Layer 13 of a small transformer language model trained on English Wikipedia (18 layers, counted from 0, width 128). Numbers have three digits each and are written without spaces.
A neuron's activation on a vector x is GELU(weights . x + bias), where the dot is the dot product.

Input weights of the MLP neurons that the questions are about. A number n stands for (n - 500) times 0.0011.
n3 (bias -0.132): 521493422490656456428537605518691610465603522679460569476656324457580557369661437452577602426496386554439313433451395599438448415341675384551338440531552413350472707720578338581431622602672290597320292329457416714556475555643352570432388388490579569601454459293384553588468534337352454597500377462612439312323528384496449641751449754786419434623657601497454394518377317529531514274577
n14 (bias -0.125): 464603664512583195458426416437328496699542541284243406452696541345577479342750355313512526409353516444565577457663649634576553345509553556505643407379480520618586508479488593520674673566748448549597367457654310500588289474416343409347517488461555654529369424681429583780551391467386882615389186292533604457403837575250645508488262369648570105630282392276340370483446458568287664558463
n45 (bias -0.189): 496597634602504336369443740267425396771590531473596593778603479504714640386487637545526478474362639430555376606420594617508508582482554655812680450513412462739324813314397544615479589629653405551389504667695418374223237540401279321560227708608330592318500422184513547500352533379425611517390558403538595400669534714307438692458255621524330381658329405597665556223266564282227777461594
n65 (bias -0.130): 623472661442422420715257642644335635518586287436389748579504416318740392267513700385802373695157566731609359691595577640444560537492530563536312452349548685392412202310394362402325443408679512500474594574826488537209402466520386462550472350508666366431675524620471643402463516459636672411547405384609347377500419426406496696400428483495403339587413621348734299449467545512306434258427
n70 (bias -0.170): 411598314694630508669645524460430361532380514756388422330308780472543727462455572321452607714367481344606533398920460572577605476398554574562605492314784406859482594371404657286368496552488450618429436144383519732403429814412521533364397520600516386661611512512683675677577613512625484291416415492303416489368559400476427524508231446544488463533527452445412324434571520350577516460432
n81 (bias -0.126): 340369569550449288663187548549589293496496396396519541644530594167504439476637315345460417680405623615478279401601683508456547758525529769544339653328555508629317588577524692642676603466524365563532343252572515475385407400461457412665416532365451389631560454382516196446549465355696580440680687528258288534421393347693675376559475660670301579507235712579531415479644733341469411605444
n111 (bias -0.178): 331586918691811347456747510588532593579360527545218522437810594504467482309793487468596455569519629375612492591476552763400411653576937491524555172403598483661449475491513537400411917418336563569321544545517359632398307523173406364473578677549650237363500387430678405487451390382407652509363096577577521480590341478522589426364459577495573572468386412513548399559431556659285338487422
n132 (bias -0.138): 461369634466467309522507558488511180536532410300323847430589567581722308486517235412303504309306370561493650508773432435629429359628449624628327462555669638580302443395681470777535405643408573429554271550721469522564325533233370307654600512440459624464318457390540544697426582278586560528427539496687461534561405665637523536567220580697337189515726422480698718559532508496519322363480
n156 (bias -0.137): 513241554631766224488602447496676513588487604394383541491681552433659645285887589421616665425462691334235475597546425554708448536664737596760448467327400395361560529549406396568561755771522299347627366466394322556340417887148447672562372584198617313566589342554389677590468374339461518535576268500487444346381663589545569611622537910352593394561422664487397549611301314663298271576531
n158 (bias -0.120): 381454414599430830383439693519433470524508438388511678481667515314750367473536273661531369496591691699557310376647729473422492488539538571598364459541590504646469336516770741559451530442362474386634423500537570490520356572441181536382577386464383366614617493477654481444692493508613592587438720523511445345562314519523612435414292758825447254284272333447796531540389419277362321562607
n184 (bias -0.158): 458383708387457402485465784688580589604468479471437643477394403344582298538406559434445341598530466466424507673470586324544399643480393708666221403589643484879525301300349552580642637582492610609320421477594504804349236668466432669441457794308677602566600359336540441557605693401461282477485408422578378548387441341662604496717414612623307631372396463620539599277590512343286456512291
n192 (bias -0.149): 400480540655504234394391595296307554446560536447474492381467380588659860425521203425540451701287545557354470590566673408471663512520493406557228344353690449459575647488476303519469473667681302469287671289677353720597616430554470012601512539548621382610649782504433583492565666388508441680519515305422622504344473440393619314484306550610508557734542504391361412463413591448427492329623
n213 (bias -0.213): 575302426655380394299368566453547704585440600465440667504666521427352487482473487638620456678252700447543604520556754608563283727719593416500651278221692450876485468595342244332566432544368323614634500374715655748509511518290463594605321661341383632483507541370581445730704575332429368352529500471310282608450631534064628457387327639557619403744396551374486539469462364548496168539364
n256 (bias -0.202): 496358670622449554574489729158397403529684457608204438345544652214613703380645368508432241595453454309317403629533615536617593636843496611531242386492434308485564663452584526500469551687679496496361616439436595664551521665565423454479353800701399459618451492516440405565565605308430560366633461375204423522446614476157454516418355479673429607437453389692544725226595488496434379684460
n291 (bias -0.191): 641671643535540617619446697598478504667476612517458488555671413512754566246713540492701363504249692712507492623511320573322461715694598375651310419535449504553464359496250806396743416545324515575561326331691435478633410517352344635447664428564463566277482512561508404562471480229264428118581441536548605424442241443274437387559483441513480517619418627457863411454468428234344500520701
n311 (bias -0.210): 453673475658637233869560715407666722548529552434441625557730334407738669290742476907636450573385458523446409551319543485263410549665707485538634428348262557449565375579554664435235644441408528577509290333537384513707344581350490911262398669391609410442322308559675355594366495358476573245658349638389425637478130407695354287400196531533427515244301783328960436312466728144646559329519
n316 (bias -0.150): 295569521437343556588518609266614400328496481479225670564519488517688458404736388487483517553469516464546304638296451512542318691741653436778273351609767427347385664546777508377436884457611536443496558256382547456588496483392518228442611512542508080349356603533644595552672234309411636353614424322340687616644349599359524451431397509477566462290717458516727550427327583576488279454533
n340 (bias -0.192): 404337821527541585443453795404413620340235463509539496552428508512527571511573484444331292361633492532458446559412619475515472728589556589550597710572299451750537609384207300461176476709418611508286285159477488533592416376401535590439291447389492344102579734779558681587630335595363409480571516249590393388544557591582616611262277716546529645432572569476695570199525496437444375657459
n354 (bias -0.157): 430578500496326492479614617241434526446500324426479473493531603359545658468594538319553667249536403587427412486556612496455448432442493434687393444573806570779490661413530274720643332557695583663487489593507518298492520637307463531602294459595565380537625681469711620718734511553463504381417445226597333479409452428670526481644198437563425325802423406570546375406560696339445713530402
n357 (bias -0.095): 530527480437539274486583537551324553535524479674595564511319527366839512429455449287281669574651466811554598652362457551468653512352489694496462496382561331496619797370426760560390740669383398608420441299615388430317389374526500684582407775420774364261534733496758348560476603492489508315392496239477492430430527508406405847550455586591593516536496547446552189463488363484379579543551
n381 (bias -0.269): 509459722456699495386500593477534464611211357566637495566365223500589449288897263376468514505672343500236653470457541887760616775374752462555706442389451401478361643624477526675420563539486693482684312517639126520456370424196313267452418640781852350248568601385445509447472367532326459541356721531473531504349550477674739709438391796729650406374433433545605601272509454574217528386445
n384 (bias -0.156): 376511774541426456593435574406472650524446406372449548616500349492651429357596283573647476627662397581383561754677600652379375492758504416513439508090421390449549566508624377526398469417477511561569329607533474618467510648556621670449346803514563135202294489410403458634535575341387546313289358333565217427611439655605508400648387496698573440614417672549372449456304581472395684644492
n387 (bias -0.091): 593621523273517548376299491415504437407380400655586670712628526605662664444416324324358583496434493783627536664353679434567732623752462662470500451478477636660466282512346529526493838565553316273445427402332515524529524691441554420651504454429469539443436478438500561681477421296444396394449400564568696439500534742681742504410472263637252413355455628489458542524405607465337260169523
n393 (bias -0.156): 723346592574417365456569464220632601535321356401325420475323521290519611463379452654487406672500463446365496545496810535380487700580429446366636394462402577574609586500078427429137526382595471650593374232661525605426469527190463577709560526670593536453175617469838625763487741286538578436533597394152337805477586509352546483729590732616603343648643588402576622446664504548458369343409
n404 (bias -0.181): 608418609458421508551592609620657419672360251397530418242507442207634686442566548421520525547278375515599633356604583408416624500455568488439555458515562645741699402155440452458543575384631351712489193322798341759365436525420483575601405437493561402567479400798746670538633527600589560516325465679571458295493257452512635520481525716473370332368508518461360476517579484306585211229496
n453 (bias -0.153): 412351500344512371807607685500393525508569113607621687383616605173491447403469401622539482423662492496678319451416740448615702491672422371576192633236677742635519410409422371533529572597444401623361388533553298646285569518554523275594719709384478487589466662474629702816579584595369672325282492263547376431778415742241625607352478541490444464496441472644822431361483306504379517336595
n458 (bias -0.148): 358484572489518512372447434240544531564432280677400529769364488408672286357672449409294463567487568466551415662459740484314585651488511770814380588558717574793504616292492292523600477727736359414550147293504413578433482406508607545372327312493456346402510424548603551660395369432589714668458423725324458582347594552456465520624558658451189647697431595426570337426488599428454528425476
n478 (bias -0.136): 351371348701559552546565486283620347625593548540529690481557417473479332311572458452492187492541526401250275529593515543553759573614570540407413512433410387606421595477446457423474519597420725462407573518701562462333500512500376761493175466572410268534704419508742519467379466319369861557163652413458352540359318708631578485481532460611439516500597422564770500464657423644519442211389
n483 (bias -0.182): 492360792536364353585248675462450703764235684569390724338492402382554611478647412517667297815334460444385461309461405412611594479509496371657508558654512689346519421470370508568488496461558452735601332297726504448473433725448208714511463546570831423628704476470417704492572406261145396636580456418310504343418541471295338579631630811700413642577403651394610387430363563343544428383562
n488 (bias -0.186): 186340426415511521347478606643437390573561551135143613343773484459267455434605371466666429633378643291474481477613669537388599581483606538536468577220449743535612465541508288589445628496524138683590143500646465616375262680453321530585504444534434558596567582463621625504677323394603536392280426524560519549783528605532724367405559712662484337567602541476589472597440565479551357650359
n496 (bias -0.146): 496456671350643437593593803382578508562532558471632375449530315268640414389525484167472346644574462299407414711492376707589583597624609654705429444500366397580536297398371617457018532632516399397428512216423412608491489609527522471468472572541467546385402306561403621597422744314665492293708477690600461500533496326637602564575445319581548417645551619626797670332696589430543097415347
n498 (bias -0.147): 668426468421593378493378575409395664826532581386566532329456120583517412392484461344665297640378586368644445526566430674309500472617511561578481475553450523433486362524504430451259578471738440496602472190869313525321577643625301283521469329441536609349558640619461555561336737516370578426365679461306319603349279575390614629608578516605566476489508667288513654459320680528584421287465

Each question shows a token from some text and the vector x that enters the MLP there. A number n stands for (n - 500) times 0.014.

" An": 521607491490538537549462565525442513497442423564624559457496435482529401723457625523372566547494564602527404378521439550607411414384431583510369533485557526439478452572585418570457341524560519460466541563616618437571529475679577411529610432447284557445553501480483417439478442505508549622444542464407473457457548542566641504417443530334527413529437352527364454427522538554533510541603
Which neuron fires most, and how strongly? n158, at about 0.88

" and": 457446442507449473548618442502424539520494494512510577531451536494458493710460528585545423547639497440415475488498458381468396455583462560478484547569489531526566525534448447486488488470481497455546459441482446399657513544520617461478536568489486516508524589465534565549491529492494545510571549445545538504564590513482443528393476594093509530468447554442501483474439364532513544449522
The two highest activations, in order: n453, n340

" for": 485523457508429490516555446505543484516492501519523517481489516492498476799541667438572467534507447536420494500471443513456465440483460476579480474500490539467493551503472445428470535503502541473518460506480527473539485524493485472475562494537552524502562492515512466493502529526449486488470517423518536506497496510489527543526426490118520586570479505513532450515478521534477523498490
The two highest activations, in order: n354, n316

" under the": 610535439540517590471542451573535468534450517484491535482513483491499586762538549532447475455534531474446478519425487476469438517526436474575468504526556477539478544432445501568550517505529435508573545529474491464521490501515414443562465573518448520502543459489485452521469480522531528432446453602469513506448479488441566532550447430093519524582473467477474478522495461542500525485511
Which neuron lights up most? n45

" G": 518487500496469535523528409545549509435561445488539579479505346504502419668487434507574588519517502556529504473429408506342463347390442463463574608412443341523442537479672479511437497515477450547536495488450552537475636467884497582423515535507389555503616499380457513433497468526490596388491464391462557598381469416510630561563541491425489641523470479534495446567520417472485485478475
The two highest activations, in order: n3, n357

" based on the": 532543518518455553459551453534491512526527538476483433530516449517516544761519512500478477512503541483490463497488497515522502520490442482513473472505484483542494525509475519528537492526552446504539515513491473494509458482473441475559505511512494504475537484480499509487454475532527505484454542561488590520490493498501559547510438482044505510534487463526484459497479540482519512447546
Which neuron lights up most? n45

" out": 407596406452456432549543433519608516444473535552505490595402498591456531794488609408584496507504400419402494534499441483481451413465457460527495483542536355452557534491519604594538501412502457503495637540449468466588479600421428536455493548486531445468444612459528457455497499525471378646491392348491536541515563558600503370521413589330539501578434444511462504602561541512457481536501
The two highest activations, in order: n354, n156

" titles": 445501489397469549438575423572523473477441617510507467463476496517454495827525528444397451483581573540454479521530434503442510504505475407515467533480556501459537456519522531310481501499549361500462585491447573488558465490480543571479550478518516493491462481485386513462500507402508520380475542620569598573539511471577423409561474505325526489463548484480472581624588467467447409555541
Which neuron lights up most? n496

" as the": 550547537478505525458592470522497512547525469530503412549507440522512495746513514484528498509514533540481453522533441491539461479510443508518495556524497429595517514518459515511555460535532510481529522478514510545469483497480479451563479532484440500496476475466522515463482466523525514493437504556480521498469502486499519507509484513039510542516475467489465518490464536508491493469553
The two highest activations, in order: n45, n458

"á": 516623585599285450500404501671447595529429637509553524453413561500411323624379580401498557409566610510504393446510475415548552595463407444365658517495474474379484305539535412576610514382505402428430708470417581380431599568626609572547434552648408480423516509572553318479615493483473490801471562448538573511478532512592460477523490472535471558542405477458580495476383406407447608524742
The two highest activations, in order: n483, n158

"),": 483579538443478547480653520548438522562524463426490478520426587513501455732416407521471592493472433486392505539541500503501446462461470328552515518652514377388586593517609566473517508489490649484567455451535489486441494339469578539439533572470478492494427499434502511522493592440459499600509551434484537423567560486473500512536457460192563526455477526516558561518459343551461627482494
The two highest activations, in order: n357, n316

"im": 421456584463298503440501520441587586400417556521497428594351667570359510648487459649460491384433420485526598440521449302796577413422402602412404559487611513507505551452631655351582472530505557414581515502522558504440495415524570452562561621460245479584426459535441427421454523555457356675465560417401516453429564353558568538603557561490461643550470561431461502488691391572548484483701
Which neuron lights up most? n81

" life": 551504370519541485495563475527418562504468508429503451374468436499397586781586550524599533540433585443440499499450480509450428399451414594259527549475422503454572543480564520462516497508561374506531489485540566490605425527495611517493499415481447373552449539596385485511451458559574398630605482533482459601520603581519470369474475449324534517516475471488569547675555495379528526396458
The two highest activations, in order: n311, n488

"its": 354425565511505494532603523443504412391573581484417406447337480535456432744540558433461531455522526611402572465586503513531416430497412485428405568559513397430577462604633562380517449437553425468512562541555582472605477531475445429458557468466477644502548595519397512535412598527603422550607565452502484483511566457587487356436403425340542387562444468412406588618604486511553637451606
Which neuron lights up most? n192

"be": 541458540607519463522496422674443466429376702460330434507490467449439512543474404443427581478485611477469602614624443523427589466373418339497488785553369504445443451635596559435555456513535629375489529491370664467459574365576446466540491465459314558547632508561322259361469405678535667369657451444399499618478594617519569503356534503520602452429459570658337476539654554556325578630665
The two highest activations, in order: n81, n14

" was in": 450571517498406474503496517528488554536513512468457570460534525467584525836577507506486462494527492484453507503484483555484463513495444512534497450454477535450496513507502501483496497506540495521507509504430491502505480541549400482521461503507555477506491486523509497509471470547492523457449443514494499512482529503512570487482439488177505503527503453504550492520495512485520459469511
Which neuron lights up most? n316

" an": 544572542593519521495507518517529540547531448507497479514478439509613483724568613503570511429477561571481431506535460452612449335511469471518363460452523443553484548525421529527496434562548476436489533476571553523557478480481458380515604448444444451505540485446471549520455461606518517667551512473527537416481579504527548424381399496130578496567482300504441490460531517591608485468521
Which neuron lights up most? n192

" the": 516496523570478503493592514511460526515455511521506463498522443501496512763542517465516469551531452497446460492486480468525453489559443496524506522486526484535525506511466479478499489506538490481519494490527483506525493505503484481519539496534491485504511477471495514506489513562568516512448511536472523516488486470508568561514474461050502525520458453519470529431503520526469520441488
Which neuron lights up most? n404

" s": 591399485484511463586448570710468525520683398524593463391582558483567494694474511527603465452567426644477648466628464471479356474516439591457372474512448355313523512486350451441540402441499395509460623621563571477504460398703515475554478427524416462482510481573392517477366474515473346508639441464538605498539455417531541413488382443423583420561538489548596467550602460593365414458679
The three highest activations, in order: n65, n291, n192

"ubl": 638540369507464668521550379598461278449500653587338495605462580484384603590499532440409631569503599493594642523398497422525572398456427403525470677385534606473468427574380369535560533591439407354501671574432550539502527430627689542602560354448466392576562421538449605544412319494543578334336478438455530350552673568401543479403709394528582463525412504371346458522505464469499483517544
Which neuron lights up most? n387

"3": 482482494373521506503447491732609502532370630474486457545436478640460431746427579562486529429451421364511479468552419445557479409500531472596506550481464358454412386609457553512500504485441484547475545594541627425497386509621517461437503585516435457521415393545509482471474498501478423674447585530635607453482596542662391379652464507322475535516458469523455536523457452515417504698467
Which neuron fires most, and how strongly? n184, at about 1.5

", with the": 542563508547483518465562483532474491557477491511478483511491477484526507784558529450500498483521488529429435500485499496508468517495440473546466493530521514504509525474490522511527485547544504532528504507521485518512500502510479472538517527502493500513541487472519500459495483532499510469460445552461554537448472504476520540505449472071506526512449492508474523493461515511502471460510
Which neuron lights up most? n458

"D.": 489602540493454550401507439469575526496526421537459464506461414514545503811453393544540584548552508529475541634478427628527570409443493577553525485420430457370480375554546577517450524539430439456562472508439445522507485506443554542495449491478490547440425401473425410526511466546583393493450508489525586452583599495489525473458507495326599558462545511452485584654424439469494495501570
The two highest activations, in order: n387, n156

" ": 509508484439474492556491513578487517352498494535573453310472501566580419761647489449525498410430505315434536351485569418633472433437528460409491529598526444419538529535410449487599561506380478284557545493452558575505538469656382516518427433505445484574507522502557474494306483566432449640494487583532575451547522482508470562618468504363595412439446479514510513562498547512453594443501
Which neuron lights up most? n3

"ab": 640591492347487619457482426331505466478510577649617493490546640607541209675439544435503430605689555501452543425469502455440415465406363471404447550489530524450560485529543390465517482341587529581489597527542487535479482603593498452522448534479552531525467535487518456547428319512402275688373478583440454398446550585582453565388670306562470631569525520568389448564529517551480568421484
Which neuron lights up most? n387

"ill": 459554515506440519474477443386471464439450446489457467580495538409567511768499549528495515430507627529626549468455505400571507377497380443429531602512573492501508592452499503433452557549378358476501510588355573614454556338626593505440437515506506547486447476378539607440500447706437453392436456466487539672440580525552413500512588346505439571478477569543434524584631545422516528478368
Which neuron lights up most? n387

" radio": 517562470446528481477504362493525393486390545360495458393489380587397454770496523482491518499531627404500490428468450527468504544431432502538535608496505425471484481508528454460485445501651470542606457476582542403524444616528569578448573407467261518544544512450518574612347502491560323422445665548594579571611538484548511364435533453371607556527506386423559502593528463550630514441579
Which neuron fires most, and how strongly? n488, at about 2.5

" final": 497513491419511484397536404450520565497569649561437468617536525520479514742474603465475510411536520444591544511533477478421483645443480380361565526558469472498562370400345479355574498489380366430470512520537571382550495560465691596538576500521499461473466441474531552539512552412581291645438525501473566567548402377564471447548518668345514498668549327441476446525667522541455375472510
Which neuron lights up most? n393

" of S": 468453489404441549519537536617456568483554442437504491424467572597573466738433571542421482549491504549517484474510512512407412425449435509449434535469453489385535482454520542423416441358584416490538585521584527421515533428819479451492484469529582553491527550506536504397514548507527571393566442417510458412503447425515583560463491484306540422475538535461575532514515499521506483476595
Which neuron fires most, and how strongly? n65, at about 3.8

"atory": 534468533533504473522603387410407514481422433481465506497402491398307520760487601504545466403447450390469520472526469498480428431529423503410495558553597478436580549487437593479563499471580563404578546547643513340607411404435560540523503333411506457539438565414388444533523638548584517638482582531537458632561567401454537476497514612327545511528462547521480488599555465573517516453469
Which neuron lights up most? n393

" social": 518535408395436573468539388377401396482468519411514486471476477469371409761528577454505393466475565366411467437487501462531548495572403520472530484463552579470598516475458341423518448480647571441565523583532455450639493502476613477539522512534462491496529467486432450607581587444564483554500577520568503555438568595541545461446561431273619538562442509435592428584591485474573550477574
The three highest activations, in order: n354, n478, n393

" “": 578672537422468466504477512522486472445536538506550540508512486485575450787494473395402581539592510570517453487493462524461392411500495628437456555421473462342597598379451544380479488413526463461553530579424442423574480535596499580474454503529562621415509555626503383585501454576420489471411440418478509557538552531438433568515596581340488555345449392498465508571567496508560489422385
Which neuron fires most, and how strongly? n357, at about 3.8

"o": 546524495467412418429440469544510501509597613533646595547491596590460368702322385597422361576528474424475612621431503543433319394550414567651475533582468532431444431464485509464602559388440621518533515410642576458399445563494545571510562577598364563601434537440412370485440508488478404798489485496593454479468568454588487545385487333493431556337468388487305517620578570520530517605536
The two highest activations, in order: n184, n132

"ust": 492551580435494515536511387315390414455468430511491484532482655600473440512521622395589479442438458478700596504451547560380498365292413507397519755348587522543454594451588418524426556466439345403581583613409458508447536332607565535485616551472469607501598527365607456451419377742493585460452493399332533646451627593455467525334690367667456556586483524671444508578589450642381491391520
The three highest activations, in order: n453, n357, n458

" D": 472451481390484503566512458609457372535585453391502420466456441495441389691425484361456524565544510529525429426504518436497507391501439514542543597518469392431505571486575502559427443559492430486492558577493539417521490611858453488525526484506402544523494460443539586487341490446671478387399566542558581364489536458475562589558622429435524539555557339508559511619479399503548481487399
Which neuron lights up most? n496